Layer 5 of a small transformer language model trained on English Wikipedia (15 layers, counted from 0, width 64).
A neuron's activation on a vector x is SiLU(gate . x) times (in . x), where the dot is the dot product.
The model reads these tokens: " ne" "igh" "b" "or" " 2" " (" "E" "p" "." " 5" ")" "\n" "-" " K" "im" " Sh" "i-" "ah" " as" " E" "un"

The vector x that enters this layer's MLP at each token. A number n stands for (n - 500) times 0.0029.
0 " ne": 495,612,694,344,563,411,687,593,515,342,408,505,353,715,324,732,393,447,261,592,342,427,701,710,300,389,590,669,317,640,881,656,608,857,363,516,488,412,566,460,728,785,366,429,434,485,509,318,459,378,632,590,581,421,505,553,588,548,491,401,538,637,413,439
1 "igh": 519,647,634,571,474,548,536,669,644,189,781,537,448,537,502,632,472,812,374,486,350,463,664,551,469,290,541,644,235,449,806,614,285,818,616,406,538,286,488,451,552,303,439,280,380,443,771,369,515,590,418,341,452,462,566,554,645,436,320,270,491,501,470,498
2 "b": 633,598,574,421,486,544,533,526,539,542,453,347,509,508,315,316,405,461,296,328,332,467,705,457,477,463,449,800,254,477,774,545,642,732,443,377,212,533,459,503,395,230,752,610,377,372,450,347,242,739,473,527,278,343,303,489,681,585,231,463,491,617,424,371
3 "or": 427,407,891,313,519,508,368,608,588,369,618,579,399,640,474,483,512,538,468,200,391,601,706,607,310,307,662,506,325,626,509,572,308,714,508,586,404,505,807,437,502,502,440,449,534,452,586,561,404,572,490,377,606,445,482,491,644,551,263,191,372,754,449,445
4 " 2": 617,585,673,573,474,349,202,503,662,379,675,696,673,400,373,227,497,428,512,619,268,463,755,290,408,478,404,468,276,572,567,551,558,645,507,590,367,344,266,245,473,560,280,602,521,426,565,222,509,570,182,678,413,645,447,343,183,629,654,485,464,624,519,330
5 " (": 398,553,733,455,345,619,405,417,680,609,539,671,675,444,352,479,340,260,500,542,385,443,595,472,513,386,598,511,524,644,859,486,446,826,494,441,379,505,343,372,635,208,496,545,512,471,564,149,408,611,437,551,309,518,554,627,213,718,724,439,369,513,277,499
6 "E": 519,476,833,466,397,531,442,613,673,486,323,600,413,644,578,431,276,428,596,501,458,650,795,544,329,561,266,544,456,584,719,500,478,498,534,640,617,326,440,427,631,584,442,516,309,279,613,208,309,341,333,641,483,503,638,281,327,600,589,300,278,723,479,377
7 "p": 529,479,723,380,608,477,491,613,565,410,497,554,360,512,544,530,464,235,357,240,479,768,635,680,412,380,598,593,352,410,373,655,506,822,472,626,550,577,457,434,432,25,751,578,273,358,511,189,321,466,552,733,442,569,598,509,393,586,472,475,583,526,516,444
8 ".": 586,508,694,415,540,653,544,434,741,215,574,630,522,724,446,483,538,516,392,347,448,453,691,532,384,27,313,428,282,533,525,505,613,811,424,722,451,559,631,351,549,344,418,679,260,466,803,430,324,625,446,755,602,540,559,471,356,622,545,435,319,593,659,587
9 " 5": 625,596,720,510,615,436,246,546,559,405,676,743,548,555,359,219,357,404,411,644,298,531,798,433,550,419,506,496,247,442,622,468,496,632,438,627,308,446,376,274,482,286,111,730,322,453,547,352,453,522,105,456,453,659,465,450,172,620,588,377,509,595,437,406
10 ")": 645,628,611,691,648,533,364,451,789,478,480,606,548,760,628,431,630,460,228,458,451,474,792,566,552,397,548,549,296,620,764,428,473,794,468,453,423,504,526,311,585,337,647,722,365,501,522,397,390,596,524,642,288,457,573,322,208,569,586,444,417,656,572,148
11 "\n": 582,733,654,463,542,541,578,487,581,432,716,466,491,758,335,481,632,618,367,287,548,454,797,809,453,500,760,544,387,531,817,333,660,688,322,589,484,284,569,372,735,523,279,641,522,485,456,228,638,489,450,575,273,434,430,629,371,643,538,368,438,545,503,415
12 "-": 376,802,856,512,648,505,503,729,739,508,506,604,358,682,287,330,480,292,464,445,521,375,645,545,439,370,419,654,411,543,709,448,625,603,697,863,519,513,349,427,553,213,499,506,573,548,469,342,254,459,535,369,329,273,663,344,307,590,442,488,297,563,580,526
13 " K": 533,431,475,568,448,558,445,552,560,494,437,412,357,529,259,424,461,332,472,568,455,485,658,550,416,542,523,415,440,498,745,456,626,807,417,353,512,392,444,368,526,260,421,471,144,111,565,297,319,538,496,551,439,614,443,473,355,701,416,600,497,529,528,406
14 "im": 610,554,522,459,403,704,492,683,597,501,532,575,543,399,317,610,631,542,481,223,511,482,721,369,301,457,585,479,593,394,457,697,426,793,241,692,275,603,416,395,563,444,556,415,318,344,478,378,310,375,595,681,558,546,427,382,474,557,265,341,398,655,493,281
15 " Sh": 462,468,482,591,564,518,454,460,546,416,493,594,585,446,115,396,442,374,495,540,500,547,646,459,453,514,515,275,258,483,613,540,732,834,254,518,357,383,474,472,493,581,481,539,226,191,681,340,223,592,533,404,612,586,499,576,173,520,406,503,535,638,569,412
16 "i-": 355,600,479,554,524,743,511,531,677,594,562,648,501,769,590,372,428,440,459,393,434,559,696,340,462,140,575,615,580,399,736,552,453,785,428,845,276,538,346,486,742,299,653,494,495,374,592,123,359,522,437,589,444,462,551,450,482,741,348,361,358,577,347,457
17 "ah": 736,523,603,627,467,402,356,508,412,392,533,480,494,571,410,522,473,339,460,395,511,468,635,546,396,496,466,495,452,481,431,375,506,892,508,568,272,732,459,367,601,503,465,482,391,271,622,237,135,474,460,366,475,596,532,417,403,527,280,350,495,615,530,352
18 " as": 552,707,417,785,422,650,524,673,740,135,629,622,437,323,258,389,355,522,293,472,385,497,732,590,207,564,362,428,447,690,476,510,534,644,491,573,603,680,587,231,743,492,630,443,600,564,526,245,313,358,577,569,406,366,519,452,384,713,629,343,419,570,339,391
19 " E": 524,488,811,440,541,564,436,690,678,482,413,493,516,692,433,436,387,408,625,518,435,537,805,484,338,693,295,431,467,557,710,511,500,616,631,541,484,336,447,505,664,546,474,445,396,176,502,236,259,530,460,537,520,595,494,372,291,725,663,296,337,750,490,420
20 "un": 286,443,564,624,391,541,320,602,341,460,498,704,501,277,394,306,409,550,489,271,478,523,801,775,353,395,615,537,348,454,567,646,431,835,577,574,647,514,493,441,459,340,658,474,418,448,525,150,504,471,500,652,488,421,518,414,653,667,421,292,530,664,748,394

Each question shows the input weights of one neuron of the MLP. A number n stands for (n - 500) times 0.0056.

n152 gate: 458,499,422,385,396,547,601,553,539,549,456,495,485,467,529,469,380,475,448,431,525,458,449,555,379,508,476,484,462,449,577,543,368,535,382,438,355,504,525,569,494,488,699,325,441,466,636,436,620,512,536,648,653,551,418,467,496,334,498,529,608,538,597,680
n152 in: 454,611,592,397,404,541,473,431,499,571,429,542,568,407,465,574,466,520,517,443,486,411,480,474,351,515,482,448,581,422,540,514,298,436,449,435,395,569,462,586,519,355,721,449,427,390,607,442,552,370,431,511,600,479,526,407,380,439,534,427,514,592,587,644
On which three tokens does it fire most, strongest first? 14 "im", 20 "un", 7 "p"

n62 gate: 438,513,520,179,549,477,501,539,323,465,522,350,580,371,329,512,323,530,509,489,342,433,453,338,509,309,511,549,444,425,622,570,552,363,582,552,527,466,603,380,392,478,538,446,426,493,453,577,595,421,534,562,399,483,413,474,414,494,432,464,746,414,582,569
n62 in: 371,622,409,431,468,506,587,508,522,583,597,288,371,452,542,483,438,439,563,511,485,393,610,409,527,454,520,525,252,610,384,572,468,471,443,453,516,551,519,667,740,521,476,442,619,491,349,553,529,584,417,691,357,573,506,448,489,417,651,513,451,513,537,545
On which token does it fire most, and how strongly? 17 "ah", at about 0.43

n20 gate: 418,576,350,336,496,550,519,469,548,541,536,314,539,485,492,587,621,673,518,587,454,600,552,341,546,606,500,618,488,503,494,505,504,373,744,468,444,470,458,581,520,530,436,501,551,450,556,328,418,459,733,420,481,487,619,574,471,520,448,611,617,244,516,471
n20 in: 416,584,576,455,588,420,401,338,544,514,462,339,457,531,458,624,397,378,484,482,363,513,402,385,485,555,456,480,601,706,546,463,692,572,555,524,575,510,411,541,564,470,377,464,407,773,602,561,428,644,394,478,387,337,414,488,567,326,526,482,520,515,427,494
On which token does it fire most, and how strongly? 14 "im", at about 0.76

n119 gate: 394,483,564,319,441,429,485,503,495,634,514,484,396,454,720,354,695,533,543,548,540,524,402,609,367,503,477,462,414,381,289,310,622,633,482,619,360,535,567,405,553,482,747,580,513,449,531,520,606,541,530,429,502,378,356,439,696,501,487,720,555,493,388,253
n119 in: 385,625,590,429,297,456,466,565,609,732,440,416,433,475,442,365,622,562,595,462,466,546,469,646,402,602,421,352,440,521,508,273,664,573,582,488,541,640,430,439,570,520,539,413,497,445,382,494,512,427,445,420,458,520,494,250,656,504,561,726,607,321,484,432
On which token does it fire most? 8 "."

n91 gate: 611,366,527,441,593,519,492,343,567,359,384,405,502,461,622,297,546,609,527,557,542,396,444,395,443,530,545,516,494,644,619,317,503,438,377,290,632,534,454,655,385,566,402,459,439,448,548,734,395,326,457,285,582,650,604,582,455,452,504,461,445,481,732,475
n91 in: 522,500,495,608,368,469,555,669,596,575,711,674,478,464,567,587,487,605,466,501,523,585,598,483,585,422,691,608,516,527,286,644,660,659,471,487,443,413,429,536,400,582,625,530,398,487,377,449,646,426,648,342,513,465,515,515,464,393,585,401,509,445,529,590
On which token does it fire most, and how strongly? 19 " E", at about 0.43

n39 gate: 512,438,473,596,351,419,465,603,401,515,348,376,351,636,332,449,389,592,538,627,547,561,493,333,510,437,492,572,590,528,556,506,478,403,634,475,653,668,360,351,559,422,518,395,534,426,655,499,311,564,387,519,571,555,495,607,699,379,618,539,490,452,593,403
n39 in: 458,419,470,454,496,535,517,560,376,410,618,675,475,485,472,549,532,313,706,274,548,353,410,504,493,556,528,457,395,411,493,680,374,410,669,436,487,523,518,532,632,567,368,596,544,578,557,542,463,353,494,511,495,604,530,706,346,734,308,399,553,550,431,527
On which token does it fire most? 17 "ah"

n188 gate: 523,567,579,563,443,366,490,464,355,421,628,483,585,406,457,443,453,362,493,635,492,529,95,669,386,636,378,672,653,457,319,564,495,412,524,631,368,501,398,447,622,741,469,385,721,338,582,485,566,530,679,517,336,527,412,557,437,645,645,397,445,586,385,481
n188 in: 517,532,390,531,472,502,428,491,550,499,510,445,533,472,558,521,451,392,205,496,338,581,476,467,491,400,467,670,598,595,687,559,801,377,519,596,472,590,492,731,469,679,392,500,505,488,512,503,454,344,772,590,628,726,444,507,446,317,603,534,460,539,461,484
On which three tokens does it fire most, strongest first? 18 " as", 20 "un", 3 "or"

n0 gate: 483,509,317,508,493,631,529,641,352,408,634,456,558,588,579,526,688,452,473,591,376,712,628,569,453,461,510,360,834,441,353,499,271,413,499,565,495,610,466,489,331,567,434,358,441,667,517,353,536,372,589,623,277,477,500,500,421,339,616,606,464,467,535,643
n0 in: 457,465,444,412,576,493,477,571,592,423,491,361,563,508,547,387,460,428,424,345,442,416,583,603,527,576,546,354,535,437,679,459,744,509,482,567,456,483,544,376,534,583,802,535,202,571,481,597,479,474,358,461,469,561,494,640,534,492,635,580,463,535,489,678
On which token does it fire most, and how strongly? 18 " as", at about 0.59

n179 gate: 544,720,434,454,675,514,290,439,494,472,445,561,486,434,504,606,497,417,555,610,519,623,482,500,546,651,583,351,451,472,381,501,383,534,433,564,285,511,444,666,491,474,796,446,531,475,433,398,673,741,748,385,554,458,526,444,513,572,556,464,416,499,549,328
n179 in: 395,472,446,518,606,495,552,530,398,547,456,542,558,484,415,562,643,488,650,600,509,381,638,601,526,538,405,749,571,348,496,548,675,587,388,685,547,465,578,452,429,569,571,528,342,326,670,425,534,459,379,502,638,492,573,445,580,661,385,487,620,385,480,390
On which three tokens does it fire most, strongest first? 15 " Sh", 14 "im", 7 "p"

n156 gate: 648,395,514,569,533,495,586,516,506,448,383,233,364,448,540,593,340,453,528,516,612,517,520,717,475,525,528,527,628,580,429,197,545,481,633,722,461,472,594,660,261,468,378,610,412,484,577,480,595,550,507,562,604,396,664,505,551,414,518,640,757,425,393,398
n156 in: 527,206,638,645,533,351,573,442,355,355,641,675,510,490,477,519,489,532,294,440,546,611,391,495,436,552,450,519,485,487,418,472,582,435,291,452,582,583,517,444,586,345,702,506,525,422,414,531,405,580,561,625,551,557,658,565,642,563,617,499,232,340,426,309
On which token does it fire most, and how strongly? 7 "p", at about 2.5

n89 gate: 594,296,440,520,542,455,491,565,672,554,544,559,419,363,349,467,569,445,360,813,580,524,344,434,527,328,574,475,326,399,405,566,504,393,464,418,405,510,533,585,525,520,558,349,581,482,674,336,473,574,600,710,556,371,299,636,555,331,446,600,535,567,724,581
n89 in: 559,411,447,617,540,490,345,516,622,534,664,362,674,437,488,726,495,415,547,458,637,594,548,528,494,391,588,477,408,345,403,687,412,489,545,667,493,580,504,684,304,528,621,340,421,511,437,519,456,532,688,561,512,457,469,667,395,504,609,456,574,558,397,432
On which token does it fire most? 15 " Sh"

n106 gate: 627,476,462,630,420,556,485,414,373,445,412,480,690,388,521,436,543,672,552,594,512,443,628,495,584,456,286,556,577,420,526,260,368,284,518,545,395,613,590,461,484,487,577,549,360,462,414,433,589,463,696,528,689,644,516,439,463,547,412,433,558,489,503,502
n106 in: 550,538,576,458,322,542,521,596,384,438,489,451,539,597,568,428,385,582,355,631,561,458,573,495,396,448,514,707,450,414,478,296,518,431,602,548,327,644,645,580,495,467,571,410,438,522,310,471,466,468,403,401,620,560,387,361,527,466,508,449,575,462,460,356
On which token does it fire most, and how strongly? 17 "ah", at about 1.1

n25 gate: 653,328,575,534,425,518,477,503,539,454,330,539,384,422,523,470,688,469,452,521,643,415,334,491,422,755,363,513,463,451,481,587,339,487,528,516,536,649,405,508,475,694,408,400,413,384,638,416,445,507,419,583,441,256,368,634,586,472,613,637,595,589,656,490
n25 in: 330,663,497,368,673,468,439,616,410,454,517,384,668,573,423,510,437,508,520,373,439,458,708,514,578,331,554,670,513,573,474,596,524,505,550,560,516,180,523,554,421,434,604,659,638,659,543,632,461,517,424,428,611,639,436,467,380,440,538,620,485,520,436,555
On which token does it fire most? 18 " as"

n96 gate: 574,552,362,617,440,488,665,442,633,509,519,298,532,478,667,560,392,688,507,586,548,494,352,446,459,379,520,443,523,351,295,469,549,520,606,414,368,296,483,471,502,504,682,504,578,627,607,536,502,442,638,583,496,824,509,389,448,475,638,410,515,515,553,583
n96 in: 504,382,684,392,510,433,620,437,375,369,393,546,666,527,514,564,371,630,634,585,327,441,528,520,453,603,366,563,449,509,404,479,606,519,465,718,234,558,705,483,496,332,584,517,518,502,502,463,714,718,507,399,469,433,480,604,509,620,450,663,378,536,409,307
On which token does it fire most? 13 " K"

n74 gate: 479,263,502,579,500,457,566,714,532,357,499,404,632,536,435,620,523,592,499,539,522,554,457,555,490,634,497,742,435,402,500,494,641,355,456,494,448,524,704,577,495,469,476,528,465,650,611,513,836,304,412,425,359,650,595,599,540,452,643,411,528,578,559,667
n74 in: 342,352,536,628,586,599,601,657,447,409,665,622,643,506,354,561,462,637,519,522,637,601,442,547,532,560,563,571,699,511,427,402,565,491,403,564,580,332,614,478,451,537,436,706,314,465,389,443,494,419,423,458,446,493,457,594,374,553,612,479,576,550,444,630
On which token does it fire most? 11 "\n"

n66 gate: 350,356,649,454,477,590,472,468,361,619,428,558,432,534,337,363,505,722,514,461,651,478,445,436,452,501,481,538,380,482,433,383,566,464,359,610,556,535,428,577,298,511,554,555,422,659,646,533,480,582,566,304,369,537,451,351,774,748,582,414,576,404,495,428
n66 in: 534,549,533,592,480,550,331,287,292,345,339,540,373,452,347,540,424,589,499,482,491,672,569,500,361,539,468,568,571,581,777,545,624,451,449,576,570,517,491,597,384,428,541,554,344,451,508,615,566,468,415,412,533,503,663,501,673,443,464,476,628,534,573,579
On which token does it fire most? 20 "un"

n65 gate: 385,411,468,356,511,362,558,492,302,398,458,496,634,380,538,360,543,539,471,542,304,389,341,524,324,533,465,542,495,647,693,616,474,502,356,528,499,501,431,374,367,566,638,507,537,428,428,616,493,652,385,502,344,595,547,560,662,479,635,463,337,521,693,614
n65 in: 620,606,663,440,460,501,421,575,402,531,432,534,510,558,561,392,584,425,575,568,472,719,353,464,600,512,641,576,304,409,525,590,520,427,395,573,547,494,521,532,438,479,606,596,446,388,259,522,486,578,506,628,355,557,549,471,421,386,474,436,358,447,621,368
On which three tokens does it fire most, strongest first? 2 "b", 4 " 2", 18 " as"

n137 gate: 571,431,459,645,518,522,524,462,488,502,327,454,421,432,443,546,486,549,473,567,416,525,490,270,630,349,511,523,619,492,644,385,585,314,674,467,468,450,447,427,355,475,522,569,284,596,529,507,455,440,344,418,370,613,496,510,494,537,421,304,698,498,486,586
n137 in: 577,582,590,511,562,637,577,345,406,530,518,335,399,555,415,521,424,522,525,537,466,476,445,494,239,430,389,482,496,413,609,518,466,523,684,478,364,416,374,542,386,283,403,447,510,628,557,479,664,525,543,404,614,507,422,421,511,395,524,332,519,396,371,338
On which token does it fire most? 9 " 5"

n178 gate: 460,503,682,593,405,508,622,366,596,421,506,501,564,453,377,587,610,437,583,499,481,576,515,523,502,585,366,375,510,487,530,526,745,581,799,555,363,558,426,419,423,458,531,335,820,582,447,533,502,539,588,678,382,488,491,571,551,331,491,516,563,507,523,628
n178 in: 467,428,375,629,543,511,410,587,598,524,213,565,380,572,485,602,551,526,628,407,433,295,533,394,549,718,427,462,432,460,536,565,398,597,496,522,604,517,148,458,514,530,541,555,584,370,621,462,488,527,571,599,428,468,286,437,520,612,544,631,502,547,575,566
On which token does it fire most? 12 "-"

n161 gate: 494,513,473,330,670,545,433,473,494,511,436,684,490,446,458,381,621,384,519,426,506,553,545,447,522,596,552,400,497,460,430,576,559,419,444,547,485,467,661,493,484,511,665,591,390,492,491,463,343,672,500,513,324,459,566,428,550,316,494,675,507,467,384,422
n161 in: 532,528,495,448,554,551,447,634,405,538,433,599,554,396,448,512,566,547,613,432,428,517,397,505,518,477,591,501,382,382,462,464,538,464,384,569,592,625,529,644,369,455,526,595,313,470,344,557,340,474,630,503,351,597,394,547,506,440,545,560,438,428,558,439
On which token does it fire most, and how strongly? 7 "p", at about 5.4

n43 gate: 422,535,382,546,541,389,434,341,633,485,394,398,421,367,511,650,363,598,429,466,492,477,334,501,555,409,448,501,449,483,503,519,617,635,609,672,586,302,430,711,565,539,399,442,391,513,435,509,550,500,651,440,632,585,464,628,738,436,718,355,588,569,464,608
n43 in: 379,417,725,371,464,614,594,514,381,413,573,312,344,710,605,576,664,394,362,445,441,527,575,574,410,747,447,501,524,507,671,477,450,409,476,553,522,590,626,378,454,535,532,355,453,444,560,448,537,441,449,340,263,561,492,304,440,399,467,612,493,685,463,538
On which token does it fire most? 0 " ne"

n54 gate: 552,590,404,187,477,408,419,495,540,474,493,453,428,425,433,613,478,629,461,477,448,400,487,446,626,497,346,473,457,497,649,467,466,443,495,557,502,557,438,458,537,472,521,398,425,320,601,404,648,550,536,284,460,668,488,503,478,320,631,424,631,605,349,652
n54 in: 523,540,345,471,529,368,461,482,550,629,512,627,371,505,514,668,424,569,454,439,502,498,656,544,539,613,344,371,482,425,493,444,454,431,505,466,361,754,516,549,515,560,406,542,412,432,606,545,560,524,315,330,376,463,519,455,530,323,619,463,613,547,575,514
On which token does it fire most? 9 " 5"

n79 gate: 470,833,630,408,704,413,548,222,258,507,427,437,565,301,442,615,564,528,600,565,527,465,332,310,461,403,468,396,445,360,607,502,478,617,563,406,536,435,543,477,633,387,511,567,478,528,421,657,477,545,359,424,539,422,397,632,499,445,398,444,456,509,400,441
n79 in: 475,600,486,359,494,445,574,314,539,588,491,409,612,524,426,292,406,563,425,391,537,630,380,586,577,489,330,631,499,597,438,619,417,458,406,396,555,449,605,467,613,261,665,471,355,570,482,553,467,481,508,495,417,429,544,461,542,527,455,550,613,386,396,664
On which token does it fire most? 2 "b"